Layer 6 of a small transformer language model trained on English Wikipedia (10 layers, counted from 0, width 128).
A neuron's activation on a vector x is SiLU(gate . x) times (in . x), where the dot is the dot product.

Input weights of the MLP neurons that the questions are about. A number n stands for (n - 500) times 0.0028.
n3 gate: 417 507 417 366 471 534 362 469 480 160 568 684 489 448 564 493 591 486 380 483 507 649 533 550 737 467 762 493 398 449 372 252 566 439 247 463 341 453 208 483 409 654 456 676 416 672 520 386 422 338 713 366 523 584 339 336 755 447 635 753 415 548 431 455 552 624 392 418 609 461 524 553 530 466 545 484 654 507 411 585 362 395 463 620 449 470 415 382 311 413 697 541 584 487 453 503 550 440 578 567 575 520 514 565 558 470 545 490 341 615 619 534 580 503 586 578 594 527 403 531 484 708 436 694 617 452 435 412
n4 gate: 730 295 486 556 517 543 574 532 440 381 702 326 317 343 553 507 687 229 575 571 596 348 531 472 617 441 542 482 507 475 613 608 344 394 525 768 278 415 539 535 690 457 564 525 430 496 355 310 456 407 574 461 452 467 607 562 449 625 479 602 572 611 596 471 314 570 493 368 455 408 576 651 576 382 486 266 457 468 465 531 334 558 528 575 299 300 344 460 481 489 318 235 409 521 451 611 518 388 442 493 507 432 710 435 635 676 445 615 345 408 514 610 330 465 770 411 374 503 437 572 409 356 454 534 439 714 202 384
n21 gate: 472 523 646 321 473 635 294 505 578 367 616 571 839 667 740 300 256 556 472 477 298 542 536 495 297 573 468 411 403 211 496 552 536 509 543 514 419 320 358 564 318 435 690 350 436 434 431 450 381 649 795 289 207 519 579 277 442 527 504 454 438 360 833 699 327 478 118 421 324 510 462 280 387 267 701 361 328 736 149 398 601 557 287 150 321 702 343 257 471 414 316 629 732 460 408 528 372 491 349 518 682 681 379 453 540 294 562 473 436 567 459 269 679 722 373 681 487 364 545 290 460 550 412 536 486 528 388 152
n33 gate: 451 503 384 541 531 350 327 568 421 592 385 568 605 470 458 283 554 269 368 353 469 500 634 425 494 440 402 539 682 490 399 523 528 440 490 343 544 392 538 768 537 468 634 452 566 416 490 446 439 404 500 516 524 325 439 676 561 434 602 313 540 442 605 582 342 518 601 423 618 493 389 559 407 551 407 358 519 580 547 445 563 677 713 471 364 532 334 398 530 477 435 300 378 546 487 346 333 667 552 387 583 526 385 397 427 456 359 538 702 472 562 424 224 469 656 522 390 588 657 452 433 535 465 364 506 442 264 601
n61 gate: 481 703 531 481 319 398 385 420 339 518 642 404 361 469 804 197 537 617 549 425 500 500 541 327 346 696 533 424 557 508 601 458 555 564 626 563 357 496 325 478 392 341 662 470 522 546 496 519 396 602 550 314 468 287 564 411 565 636 653 321 446 561 566 331 538 458 515 289 595 406 735 424 617 640 390 202 621 432 474 518 258 689 639 640 746 586 583 521 307 554 595 552 559 544 668 322 310 455 601 596 530 496 353 394 725 310 454 622 343 380 273 436 496 511 559 511 295 419 297 572 461 585 661 675 409 436 477 457
n152 gate: 892 661 375 516 637 589 531 397 481 330 509 603 458 376 557 427 431 300 407 465 675 528 671 457 620 597 406 462 275 452 317 660 587 657 364 335 475 544 513 550 337 487 500 442 550 503 434 331 639 494 461 625 458 458 669 594 521 581 472 472 594 599 592 691 615 539 629 576 636 480 419 592 688 554 404 469 634 472 386 442 589 419 579 439 638 325 459 396 384 594 411 538 372 712 585 478 419 550 436 438 303 370 481 577 437 340 526 509 469 476 509 484 597 407 565 652 518 571 534 478 584 563 478 479 474 532 574 351
n199 gate: 529 557 685 733 253 600 436 572 340 565 596 380 401 559 443 527 280 547 551 543 486 382 535 367 454 588 649 641 611 576 428 438 262 728 387 345 566 582 313 387 657 648 525 515 496 536 479 521 643 441 578 652 339 493 605 273 528 395 434 667 748 547 410 544 446 634 447 216 510 533 423 413 524 486 435 351 338 539 410 452 578 489 707 522 525 659 304 336 440 504 469 639 581 354 273 511 443 489 459 500 662 478 302 507 548 412 306 542 507 155 423 432 493 395 441 768 510 570 535 327 351 500 550 587 630 493 493 493
n252 gate: 547 571 547 633 398 355 734 389 380 738 429 450 445 278 384 473 493 557 554 260 377 482 691 545 486 604 497 300 443 383 343 511 514 496 619 316 462 616 472 657 493 443 560 410 399 658 602 517 271 497 561 640 500 518 461 268 316 528 384 486 323 479 407 402 389 530 623 706 431 562 366 555 531 464 739 548 358 422 356 612 346 612 602 543 521 507 648 374 459 424 257 493 483 363 521 521 650 741 439 653 507 408 678 679 426 490 656 458 454 415 373 356 572 441 448 571 490 292 337 568 409 702 528 551 439 756 564 401
n260 gate: 424 592 479 727 423 380 677 654 518 572 542 430 291 439 534 529 562 500 648 262 364 598 506 398 622 573 512 560 584 425 563 506 468 216 533 433 517 583 565 515 503 569 387 421 403 449 506 588 446 497 554 566 417 660 515 619 543 404 454 494 357 551 549 579 653 531 577 542 575 404 586 347 387 425 310 514 533 402 297 586 667 610 595 464 482 509 565 447 362 335 540 530 356 428 583 482 462 556 238 400 671 605 575 482 381 400 427 506 527 491 448 613 594 483 628 640 403 544 421 295 497 553 539 422 482 503 364 471
n270 gate: 602 524 580 602 450 476 518 398 594 579 527 311 525 516 572 485 518 555 518 464 450 518 604 446 618 419 485 297 448 573 447 638 387 521 519 282 601 536 467 467 462 598 637 540 527 482 609 617 523 595 598 463 392 657 187 307 453 387 485 693 336 286 423 403 611 386 630 527 601 503 537 462 485 561 586 418 463 439 459 515 412 597 376 322 551 320 397 523 503 360 468 482 670 562 557 717 539 440 419 398 466 442 500 414 494 632 297 587 446 518 429 661 689 354 420 372 558 557 375 598 488 449 258 468 479 393 386 465
n3 in: 526 385 587 489 545 590 429 525 389 290 453 522 678 323 439 500 525 489 529 346 490 597 486 327 335 677 440 525 468 569 621 729 440 457 603 348 430 414 717 536 486 547 683 580 546 569 339 454 582 441 490 384 603 411 685 515 341 525 497 589 566 590 671 364 634 402 389 872 262 787 430 535 472 637 373 716 496 525 587 445 418 463 600 496 582 351 435 614 394 577 653 443 451 570 411 710 390 496 232 496 623 432 496 613 643 358 511 465 546 327 612 278 375 591 647 514 266 518 532 496 677 362 682 573 348 392 645 562
n4 in: 504 232 631 373 648 419 714 455 493 645 606 552 549 496 607 489 416 592 574 515 724 427 475 464 324 648 664 489 364 581 553 478 662 569 687 327 378 697 569 562 324 433 680 440 395 701 760 587 325 296 325 682 416 549 459 489 528 349 447 394 475 718 554 523 593 304 332 585 597 409 409 315 654 433 619 283 644 467 668 535 324 523 540 441 577 420 647 658 631 647 728 595 355 336 343 504 595 431 286 265 626 670 555 463 444 427 417 623 526 571 622 584 448 457 529 449 504 594 475 441 458 591 650 404 563 386 481 433
n21 in: 586 451 355 248 595 522 544 568 366 285 179 559 666 279 336 453 287 473 491 460 574 661 715 610 625 465 726 627 563 523 444 418 465 536 614 540 382 736 527 531 616 645 393 391 407 808 442 429 560 500 585 455 294 703 784 298 246 193 370 398 504 734 609 642 568 521 336 374 391 746 211 491 369 396 726 487 347 621 130 513 509 592 482 595 664 571 218 483 462 688 543 643 773 491 536 360 500 535 581 663 829 316 361 699 415 340 808 469 473 694 539 447 450 491 452 491 821 447 355 559 530 354 250 335 392 388 618 414
n33 in: 517 395 337 429 509 507 497 507 350 516 454 527 682 648 743 597 432 346 497 343 500 369 532 628 604 429 477 530 526 556 484 440 586 666 790 410 442 650 532 345 716 530 507 493 571 400 477 506 219 484 248 420 582 635 731 520 459 420 395 383 629 665 503 782 331 488 581 615 522 663 577 598 436 510 483 554 256 533 513 399 541 638 520 513 546 468 516 604 311 567 456 513 490 576 536 408 400 526 441 497 540 382 441 311 522 490 443 435 282 409 439 480 407 506 535 556 534 384 535 682 422 439 666 408 480 582 702 371
n61 in: 521 674 568 541 708 529 545 424 342 292 683 508 971 410 578 480 508 450 576 475 440 450 769 427 728 590 562 538 462 492 332 475 821 376 632 422 545 558 648 352 361 567 317 496 602 260 670 442 655 561 627 609 643 466 584 487 516 573 580 389 292 320 460 619 492 527 595 767 455 435 372 387 419 797 471 560 613 687 698 460 426 696 471 554 434 344 359 516 701 620 415 616 594 488 496 630 558 254 440 254 471 588 500 714 623 582 479 525 603 428 451 504 241 691 927 517 679 317 643 412 583 541 541 552 781 680 323 476
n152 in: 440 510 503 610 604 520 519 593 382 538 398 671 426 490 596 516 608 688 467 628 455 533 606 677 415 536 542 590 441 619 709 527 616 510 587 526 532 572 474 708 437 593 546 487 380 583 510 701 428 580 609 510 598 374 490 456 497 506 322 594 456 543 331 614 739 463 363 540 695 473 355 500 423 384 583 494 477 490 692 390 572 372 680 440 500 721 448 537 445 453 592 261 642 430 317 321 383 386 500 445 550 289 579 686 356 630 598 549 507 535 267 618 423 596 532 415 453 568 381 371 391 484 595 296 705 507 626 367
n199 in: 512 485 636 432 423 681 318 453 297 522 573 430 615 303 150 253 508 666 388 316 548 534 414 338 649 625 553 434 462 620 448 275 507 595 351 504 507 637 496 492 522 589 469 690 481 403 691 341 595 720 456 477 573 710 581 421 533 575 615 534 552 373 534 579 229 303 721 535 705 317 299 727 612 384 546 608 485 531 485 515 321 480 519 477 458 367 500 475 379 567 481 515 406 682 192 620 443 489 617 757 458 608 423 426 631 530 653 432 470 422 552 351 324 541 474 377 511 519 154 376 252 606 630 296 454 535 574 526
n252 in: 484 697 441 497 429 484 532 507 461 630 203 520 570 350 524 460 744 364 523 471 453 529 516 598 545 646 497 278 617 507 581 441 642 371 523 510 563 632 548 647 401 389 555 405 592 559 529 414 491 478 623 598 692 577 686 632 534 395 491 673 534 246 723 348 529 515 667 432 437 547 503 581 525 513 438 663 568 658 610 422 443 467 297 526 429 481 490 458 388 420 437 542 452 672 632 549 471 551 370 500 591 575 614 500 635 516 387 586 551 435 594 642 391 516 260 607 559 538 544 542 356 356 603 296 699 302 438 422
n260 in: 401 365 561 369 582 566 469 574 459 491 513 510 519 451 456 542 315 408 669 503 595 355 454 274 588 547 478 420 509 462 461 430 509 447 452 407 395 582 519 304 400 478 569 359 345 462 582 512 443 494 680 439 551 643 621 380 409 509 598 600 488 487 659 254 519 530 466 478 389 386 678 430 518 383 624 320 640 626 727 555 523 312 478 348 171 344 651 426 384 426 579 604 553 552 606 541 509 456 398 394 586 478 329 452 551 625 487 671 719 500 500 604 477 515 642 276 364 500 636 475 494 463 585 384 500 503 526 573
n270 in: 563 579 360 350 510 324 418 542 706 649 593 391 418 355 552 500 527 593 497 538 463 421 527 463 442 680 520 410 493 639 401 232 476 510 535 473 564 544 691 759 474 458 317 587 235 587 709 657 579 533 588 497 470 329 590 553 457 574 503 828 457 268 226 549 542 419 568 507 473 543 560 517 446 684 462 483 278 476 433 523 575 730 479 361 688 401 442 374 590 528 377 486 622 510 425 652 490 592 539 405 628 324 358 378 457 602 401 571 602 367 513 599 574 325 638 435 484 554 443 587 578 571 366 567 271 528 308 437

Each question shows a token from some text and the vector x that enters the MLP there. A number n stands for (n - 500) times 0.0055.

"u": 596 467 417 534 713 672 739 542 431 416 392 662 510 385 495 371 371 358 337 620 446 429 574 420 562 452 525 312 634 546 418 554 483 597 556 551 577 595 482 325 473 403 355 530 683 413 402 704 512 492 693 556 371 613 580 484 562 513 383 368 475 529 632 516 527 542 389 405 283 405 503 593 582 536 366 593 545 356 552 416 360 401 582 463 411 710 440 531 417 619 604 539 499 394 466 500 470 321 471 535 580 631 569 495 458 478 590 384 566 385 474 633 667 415 439 549 475 465 532 668 445 573 551 399 658 325 561 495
Which two neurons fire most, strongest first? n152, n270

"udi": 465 464 518 647 474 640 679 517 471 458 649 376 438 452 567 477 553 354 280 566 489 553 512 534 609 329 453 499 649 577 496 486 610 555 509 422 684 465 575 469 603 337 387 620 530 446 517 543 412 296 538 510 596 466 605 511 307 530 309 376 401 357 500 445 515 651 471 582 447 490 609 623 623 497 551 649 433 542 452 420 342 406 532 501 354 429 487 597 415 519 591 515 447 377 444 589 550 479 577 583 644 520 543 350 400 505 722 316 512 330 441 734 569 300 443 505 359 632 557 540 450 547 597 434 560 298 582 482
Which neuron lights up most? n252

" of": 473 522 496 625 567 558 650 544 662 509 514 545 435 422 387 398 476 374 388 463 446 425 545 571 492 383 456 502 527 581 490 507 455 446 437 332 509 660 517 495 361 457 423 500 521 511 442 553 608 607 440 429 630 437 572 357 420 336 405 357 495 351 632 691 457 589 650 501 465 327 470 562 375 529 377 618 525 462 564 335 473 585 612 561 481 453 702 441 355 550 650 382 525 249 387 582 495 480 432 583 577 650 598 530 429 419 654 348 690 477 476 618 586 446 488 518 287 462 549 541 352 544 448 366 615 411 596 551
The three highest activations, in order: n252, n152, n270

" ": 605 334 489 671 383 561 475 530 510 428 542 497 410 363 470 624 517 499 440 415 495 425 545 493 490 542 507 332 628 479 406 393 741 550 486 491 472 553 529 629 498 389 544 636 582 489 493 539 471 652 502 429 544 383 499 566 384 483 466 413 595 461 448 657 685 391 418 535 545 395 392 527 410 495 496 493 485 474 526 477 379 607 88 464 250 467 587 562 470 567 767 569 574 517 454 573 448 342 491 455 511 593 532 486 542 611 660 460 802 567 500 491 589 354 338 626 465 510 473 562 653 587 560 421 539 376 515 555
Which neuron lights up most? n270

"After": 323 490 490 545 604 480 656 448 639 618 494 525 406 373 584 490 394 347 399 601 559 336 546 552 452 233 449 460 465 459 298 473 397 545 544 530 559 552 539 553 540 335 444 493 562 461 512 473 521 496 505 395 514 387 553 491 510 486 403 509 576 478 766 581 554 396 451 434 415 319 413 615 504 428 508 535 476 513 460 365 458 652 651 261 360 494 532 449 353 558 674 547 483 219 408 680 420 407 459 482 539 508 601 472 499 407 522 306 583 382 542 559 503 438 492 467 557 591 491 479 554 568 581 469 557 310 564 641
Which two neurons fire most, strongest first? n33, n61

"C": 476 479 262 459 571 620 577 540 543 646 509 404 496 350 493 501 483 468 462 359 531 453 483 392 477 347 434 466 479 512 487 263 667 534 536 556 433 431 413 356 608 426 497 470 538 483 453 615 311 672 412 554 453 648 427 512 437 705 529 444 448 525 549 463 556 414 507 580 380 365 433 566 481 495 374 805 675 475 394 279 419 430 456 537 343 742 540 551 468 668 655 342 588 328 594 567 428 457 540 452 592 555 431 469 521 547 493 538 761 596 508 549 620 361 587 432 533 540 444 560 482 542 402 426 564 547 515 455
The three highest activations, in order: n260, n3, n270

"per": 600 517 503 515 664 563 549 508 414 711 505 616 496 359 566 547 534 410 482 538 443 350 607 463 515 539 532 460 378 558 467 638 612 450 430 469 459 459 404 441 541 363 480 627 502 471 425 524 466 703 409 595 613 465 548 557 421 430 541 439 428 456 473 538 748 568 541 401 356 371 507 636 333 289 478 516 508 487 600 350 466 517 565 482 426 447 604 307 412 590 720 479 543 273 441 480 432 559 410 460 709 445 492 414 529 381 572 526 726 384 253 544 579 382 406 251 441 477 563 632 537 546 384 398 601 384 514 556
The three highest activations, in order: n260, n152, n252

" known": 513 554 373 585 447 647 559 407 592 489 617 484 418 441 490 436 475 449 294 519 571 461 278 589 459 434 657 514 698 376 484 442 634 579 575 544 602 615 474 478 639 307 438 510 501 451 438 548 571 546 632 562 515 435 584 356 426 539 470 322 437 328 680 569 636 303 488 577 485 481 512 647 617 491 567 661 660 516 600 373 398 446 697 569 591 314 473 761 552 506 523 501 534 308 490 503 574 404 519 399 634 585 582 486 475 513 605 376 539 484 372 495 513 420 536 469 471 588 523 699 353 337 506 583 677 429 587 471
Which two neurons fire most, strongest first? n61, n270

" be": 625 468 384 585 370 578 390 505 510 520 522 524 499 527 393 486 605 404 308 402 558 480 582 386 345 356 630 406 515 473 525 335 699 527 437 451 473 502 605 510 603 474 454 774 507 510 413 451 450 683 562 469 729 343 520 503 326 360 466 592 451 540 584 639 506 445 535 498 441 411 334 651 376 500 446 488 568 444 651 528 337 616 503 500 285 536 579 519 438 584 599 671 581 419 430 426 472 515 471 685 708 513 531 438 428 435 554 454 735 653 376 549 568 517 440 366 531 600 430 609 469 480 459 471 562 308 371 602
Which neuron lights up most? n3

" f": 481 475 430 728 481 576 737 674 510 534 508 585 341 352 597 411 615 568 449 441 647 593 589 442 678 461 476 452 591 476 412 352 711 471 386 465 586 504 501 531 491 459 359 477 621 515 523 541 582 570 525 374 520 424 583 520 409 462 371 479 645 510 543 636 607 465 460 510 414 446 432 531 575 519 433 628 498 606 576 558 448 573 395 560 364 579 637 668 354 653 613 581 631 444 341 548 485 451 312 537 627 589 465 555 501 413 616 409 655 484 484 741 504 240 446 473 420 787 515 500 454 503 649 422 597 414 556 634
Which neuron lights up most? n260

"put": 412 541 414 513 532 592 618 581 411 670 571 388 422 546 544 413 593 415 425 464 540 263 487 579 645 421 674 546 521 427 364 503 574 443 518 586 498 366 526 468 594 261 571 639 615 429 498 529 543 444 613 489 621 553 633 541 266 421 483 377 524 492 686 447 541 474 501 593 258 427 609 620 599 539 425 634 376 616 430 526 398 532 371 279 405 497 556 535 480 583 396 569 402 539 460 592 561 441 606 468 515 656 384 380 488 348 666 319 617 274 465 595 609 277 397 454 388 452 554 517 470 557 628 510 588 503 517 603
Which neuron lights up most? n252

"an": 524 400 408 492 549 612 422 507 453 489 566 437 334 512 371 518 711 489 343 482 489 378 489 481 703 436 324 556 696 419 477 498 541 667 588 436 505 529 435 573 539 470 365 400 582 429 445 479 476 527 482 471 420 461 528 405 612 579 402 432 707 425 419 600 594 303 282 567 468 421 513 574 608 522 531 647 489 516 482 495 359 482 355 543 418 387 595 517 485 654 612 633 690 523 441 760 557 593 493 520 465 548 595 316 569 434 589 457 806 680 572 520 577 490 489 275 679 485 337 618 587 423 379 560 577 448 517 495
The three highest activations, in order: n270, n152, n252

" this": 562 443 405 636 537 511 622 531 528 541 536 511 518 489 504 552 451 335 529 380 473 444 571 633 452 491 561 413 491 390 498 431 454 536 594 455 508 663 374 494 473 176 552 579 593 519 464 556 636 565 555 456 560 374 481 499 448 465 406 359 418 490 680 671 655 484 494 374 432 437 499 670 573 462 480 543 410 421 388 222 453 609 593 408 393 542 619 528 519 582 531 528 552 206 513 669 659 379 287 452 700 506 524 470 445 660 576 450 476 485 494 532 581 447 509 381 475 580 614 599 596 556 510 477 565 531 614 413
The three highest activations, in order: n4, n21, n252

"91": 520 396 358 516 610 549 641 488 730 660 604 571 347 405 538 422 433 361 364 276 599 448 465 556 581 311 486 390 570 419 526 431 585 494 616 489 486 593 430 406 617 355 513 540 510 507 398 522 541 550 446 509 495 448 519 424 380 518 441 405 560 476 617 552 743 484 343 535 517 391 493 568 637 327 351 631 555 506 279 402 464 505 568 455 301 525 406 456 417 648 539 632 517 295 434 546 525 452 458 522 612 534 579 502 585 731 610 383 636 477 508 592 535 477 394 438 395 591 435 638 566 590 481 480 465 346 484 590
The three highest activations, in order: n4, n260, n61

"er": 445 384 438 531 437 620 542 355 496 450 563 417 351 273 626 523 617 426 475 528 588 416 560 336 617 369 498 452 617 404 402 547 618 481 426 425 563 454 434 430 535 344 475 487 531 378 465 565 435 311 550 349 505 382 488 544 523 379 461 525 509 487 480 490 809 437 529 507 481 405 377 565 486 553 412 559 442 630 565 481 321 618 534 718 429 546 637 480 410 510 685 505 634 513 393 463 363 481 477 457 587 482 520 507 413 384 670 525 850 432 406 645 560 392 448 469 358 484 548 464 639 503 396 594 542 336 495 590
The most active neuron and its activation: n3, at about 3.5

"p": 403 546 557 459 388 713 631 550 557 423 636 535 342 539 591 355 513 400 365 482 547 595 501 377 650 502 500 456 600 418 390 552 681 446 630 653 603 487 477 263 754 421 281 536 605 357 506 499 522 616 613 402 583 327 618 445 494 534 319 325 594 474 544 522 647 369 454 474 380 346 474 718 499 541 411 497 598 580 566 359 452 647 382 498 382 520 477 509 503 532 499 543 425 570 397 545 382 485 403 435 519 636 392 541 523 540 533 312 421 433 318 596 594 424 410 428 447 574 524 413 418 575 456 417 635 532 548 494
Which neuron lights up most? n61

"th": 524 546 456 452 630 474 465 471 662 537 460 547 560 231 482 413 417 451 503 409 571 478 609 376 530 471 555 298 309 563 572 445 686 387 660 523 508 614 481 493 667 288 524 460 508 531 384 415 619 748 495 546 545 473 501 598 540 533 402 352 518 459 609 557 629 297 455 398 399 372 414 427 354 355 375 466 666 529 508 294 459 530 572 409 381 536 638 368 432 683 579 484 532 339 491 595 594 496 590 535 616 561 581 539 525 653 623 447 513 364 494 467 627 431 506 405 514 530 582 609 647 477 592 502 435 400 444 656
The most active neuron and its activation: n61, at about 1.3

"li": 447 495 466 646 487 668 524 494 455 522 466 583 443 317 517 405 558 416 440 334 573 496 569 432 599 233 506 619 508 587 424 649 343 482 540 551 567 727 411 551 563 437 502 536 504 421 477 451 567 474 539 610 445 437 566 551 434 517 295 350 473 466 516 557 646 682 412 544 551 334 683 677 334 453 581 462 495 563 341 564 329 446 611 635 393 438 498 407 406 513 470 634 534 549 436 498 475 380 419 461 591 560 584 384 599 292 771 303 547 327 455 613 633 480 475 583 456 409 512 530 587 642 426 439 538 343 654 516
Which neuron lights up most? n199

" Ex": 411 359 376 670 684 582 418 426 496 575 634 531 365 386 394 482 505 354 360 520 559 383 606 489 519 421 465 465 577 367 468 490 610 572 498 352 456 439 545 434 703 540 397 575 661 431 492 467 411 501 593 391 615 392 536 466 420 537 454 439 551 388 457 621 556 421 598 564 484 355 571 648 586 575 588 654 543 534 424 485 432 537 507 532 332 717 446 539 399 672 740 606 493 386 542 541 594 565 630 540 540 480 491 444 542 545 504 388 793 567 549 481 685 401 525 187 417 483 561 646 554 614 451 437 505 404 623 636
Which neuron lights up most? n33

"ce": 479 497 465 473 574 638 673 602 533 719 474 458 334 436 564 519 658 343 344 503 418 516 538 751 437 437 536 417 497 399 504 423 569 532 540 631 464 587 409 457 497 355 459 556 628 395 472 461 564 494 422 503 596 504 346 439 217 515 478 478 556 387 511 594 447 456 377 514 475 487 632 514 358 386 377 634 624 558 390 441 375 482 633 496 335 449 616 426 469 617 598 551 559 310 389 573 479 452 579 611 779 557 480 542 584 557 613 445 704 519 463 393 552 358 377 389 369 533 646 538 567 600 426 409 570 494 582 561
Which two neurons fire most, strongest first? n252, n61

"mark": 368 472 546 640 506 714 533 470 452 522 487 490 375 416 568 489 616 517 444 357 549 297 443 453 489 408 509 517 414 379 365 490 576 539 448 510 448 678 520 513 601 441 458 586 529 471 372 543 361 619 553 585 574 434 671 357 344 572 398 357 292 456 676 634 631 349 552 379 480 394 612 550 438 518 502 602 529 483 455 325 349 599 530 519 283 435 656 486 469 551 572 700 545 543 478 625 516 490 655 750 608 546 419 424 457 412 591 365 748 447 394 475 561 448 387 285 617 538 562 398 423 381 466 484 592 407 504 660
Which neuron lights up most? n252

" 12": 397 457 473 439 551 541 523 641 728 589 450 661 498 378 487 528 495 512 401 568 659 429 483 425 483 365 486 353 578 447 486 366 772 533 465 453 519 507 394 388 510 415 446 641 675 580 390 611 558 571 666 502 586 485 541 422 428 398 394 418 572 437 480 464 816 357 455 630 499 419 419 589 548 566 535 539 534 420 429 408 466 680 435 464 366 479 480 403 364 633 582 534 469 269 536 499 510 480 585 526 544 651 530 516 545 690 667 421 693 392 325 594 577 457 518 433 527 591 558 584 550 519 451 533 509 446 473 558
The three highest activations, in order: n33, n270, n199

"\n": 488 306 442 653 712 599 595 509 637 507 562 437 384 411 494 490 467 347 513 448 518 425 552 489 569 362 517 446 538 453 569 436 634 625 642 599 561 550 507 470 622 375 464 657 528 481 406 515 557 471 561 521 598 415 459 421 414 473 492 403 544 493 679 584 617 490 499 535 511 426 398 577 564 340 480 485 536 449 426 508 459 596 571 402 419 450 471 566 622 528 724 568 450 140 455 659 519 473 451 577 631 587 641 510 548 377 492 331 640 355 496 606 488 403 583 489 334 582 462 495 668 429 455 436 537 393 538 471
Which neuron lights up most? n4

" in": 590 494 441 513 418 551 525 559 681 451 468 462 341 430 489 425 527 421 476 578 406 415 519 517 554 428 389 432 454 547 491 431 517 432 494 316 593 494 471 559 671 412 445 581 438 534 457 561 649 663 395 512 545 436 596 464 299 419 348 570 550 393 480 604 563 439 628 407 565 395 251 616 549 467 491 622 535 400 528 326 379 481 565 367 429 377 438 504 292 640 796 467 529 273 440 480 485 541 550 538 616 700 635 361 520 507 634 330 665 503 470 472 557 464 578 433 390 526 556 604 526 487 593 470 587 371 476 615
Which neuron lights up most? n199

"83": 440 482 319 522 556 409 504 672 619 546 482 516 466 341 507 303 566 460 444 420 582 430 335 368 538 332 517 413 316 480 538 402 715 544 489 740 567 678 416 452 614 332 432 429 616 539 358 556 482 620 479 531 601 425 528 519 287 501 445 322 473 434 669 574 697 423 507 528 543 379 504 523 566 491 416 502 576 511 431 339 401 506 528 510 411 542 464 394 353 661 474 546 593 315 474 458 667 439 520 562 617 543 645 595 417 652 577 448 663 500 597 635 580 520 373 492 517 576 403 625 662 447 477 533 542 410 405 677
The most active neuron and its activation: n3, at about 0.57

" large": 651 509 366 393 483 587 704 570 642 532 565 496 408 403 484 479 518 527 415 405 568 373 386 520 507 444 469 589 703 426 516 484 624 523 337 514 594 507 546 607 596 398 298 574 482 421 319 520 708 486 541 548 585 476 649 504 327 483 475 406 462 338 598 548 614 479 443 598 300 523 422 476 457 502 511 620 509 411 511 309 460 423 578 628 548 375 674 748 519 499 534 574 530 368 443 460 596 448 434 446 658 517 535 474 448 535 688 504 635 432 485 559 584 485 364 440 446 674 596 606 495 617 489 449 789 355 676 544
Which neuron lights up most? n199

"ad": 417 524 438 631 523 674 545 590 395 618 640 347 375 398 697 533 615 435 384 537 466 554 382 602 569 423 501 532 526 541 531 658 609 371 567 332 644 417 303 588 481 454 405 523 566 429 453 563 460 350 566 451 780 340 626 515 322 638 332 461 343 218 412 547 602 624 547 543 517 509 430 608 450 524 573 649 594 550 515 373 420 572 520 441 414 446 493 344 434 513 491 534 414 473 423 656 483 466 560 471 530 495 544 383 566 432 723 324 596 376 307 649 580 395 360 342 400 577 542 452 605 476 467 485 500 501 511 420
The three highest activations, in order: n252, n270, n21

"s": 567 411 437 633 672 649 668 657 692 554 430 585 497 295 697 359 396 488 385 602 399 438 629 513 493 430 594 541 536 469 489 339 465 534 509 442 535 574 449 388 589 494 433 429 525 566 498 655 580 610 456 597 525 395 537 459 466 419 319 414 405 432 718 549 537 418 467 515 340 526 593 596 392 458 536 573 657 524 476 354 552 552 523 490 309 569 466 533 399 498 469 508 608 290 443 701 483 499 574 592 639 534 590 501 375 490 547 353 740 520 449 640 583 497 327 343 405 479 489 739 383 444 395 461 552 411 554 537
The most active neuron and its activation: n21, at about 7.4

"re": 586 372 488 478 528 737 516 304 421 385 550 348 367 471 447 551 562 512 435 666 536 390 562 369 625 403 473 572 513 399 398 552 548 593 477 454 692 350 459 387 472 378 380 635 582 389 390 580 413 377 475 299 584 523 465 630 582 446 359 541 465 510 404 453 638 509 342 626 433 428 551 509 643 529 407 791 522 603 547 512 437 518 577 593 412 549 518 500 457 619 685 400 654 442 424 649 330 452 522 583 680 549 454 398 447 281 615 459 713 531 459 506 498 569 578 430 596 573 477 563 593 480 431 621 658 425 469 515
Which neuron lights up most? n3

" Ad": 403 416 477 625 637 465 391 468 497 614 517 491 416 341 482 372 589 473 401 477 505 336 540 512 571 623 591 508 478 440 547 488 647 444 542 405 482 366 612 433 635 435 451 558 669 352 434 484 393 421 570 437 763 337 451 547 461 534 521 524 419 408 298 564 449 366 492 469 498 328 349 443 495 491 395 641 700 655 417 463 433 451 591 555 352 585 353 656 465 688 677 584 501 526 570 492 402 333 579 540 507 498 597 436 551 452 634 416 683 534 414 500 647 352 561 386 360 621 574 681 490 567 623 347 398 418 559 655
The most active neuron and its activation: n61, at about 2.9

"w": 351 388 468 486 594 437 490 534 636 475 598 372 443 426 538 419 655 403 388 388 502 212 576 585 519 399 508 382 508 602 404 441 723 442 476 330 553 434 371 672 490 373 552 559 565 386 401 584 522 623 600 528 550 429 414 443 476 555 390 549 454 618 677 575 626 403 226 581 399 518 589 577 367 542 478 518 547 440 496 417 401 486 530 565 463 657 669 468 426 575 573 652 559 485 579 537 567 477 643 592 607 462 642 529 499 705 601 425 691 446 388 562 593 241 358 501 397 605 464 682 359 431 416 370 486 481 489 593
Which two neurons fire most, strongest first? n252, n270

"e": 571 339 405 596 632 549 706 549 564 611 493 367 489 338 547 396 605 463 439 590 372 397 583 635 470 426 555 459 519 474 441 406 680 426 620 458 493 406 457 358 713 439 634 544 610 458 562 595 398 337 450 457 677 550 420 401 433 471 455 355 572 491 703 577 496 444 553 620 464 418 571 543 325 461 432 510 649 562 350 504 270 432 660 398 241 588 422 468 392 700 554 532 685 307 410 516 564 426 625 474 543 494 463 472 509 650 595 453 681 554 542 551 542 407 534 381 474 465 520 622 391 564 517 511 607 481 497 507
Which two neurons fire most, strongest first? n4, n33

" power": 596 435 449 571 463 636 690 459 460 605 553 566 300 271 517 411 479 541 396 420 499 455 493 585 532 415 442 594 530 322 421 446 628 492 400 545 483 523 418 498 601 488 462 619 621 462 462 458 558 472 529 518 636 446 549 382 288 455 585 425 537 398 572 612 601 374 454 537 364 454 530 583 449 457 517 479 487 468 434 339 460 457 537 487 347 476 622 597 456 626 464 581 510 248 453 579 554 437 543 554 708 614 440 485 488 464 595 444 860 441 444 595 610 309 422 513 355 552 463 524 421 488 442 496 736 346 551 594
The three highest activations, in order: n199, n252, n260

" A": 495 395 381 592 750 640 572 494 505 610 471 572 331 389 485 522 577 407 480 476 605 435 649 413 444 383 458 451 518 535 409 527 678 641 642 403 452 473 505 528 599 412 348 568 544 381 525 511 548 434 578 292 544 471 601 432 526 376 420 486 625 452 566 536 669 265 444 502 421 371 306 520 530 408 535 624 495 483 466 377 457 429 516 678 333 481 503 492 472 664 571 656 525 322 585 679 427 386 392 446 545 600 566 482 609 650 616 401 699 628 341 586 651 355 433 309 523 567 522 474 452 534 482 475 586 386 591 541
The most active neuron and its activation: n152, at about 1.1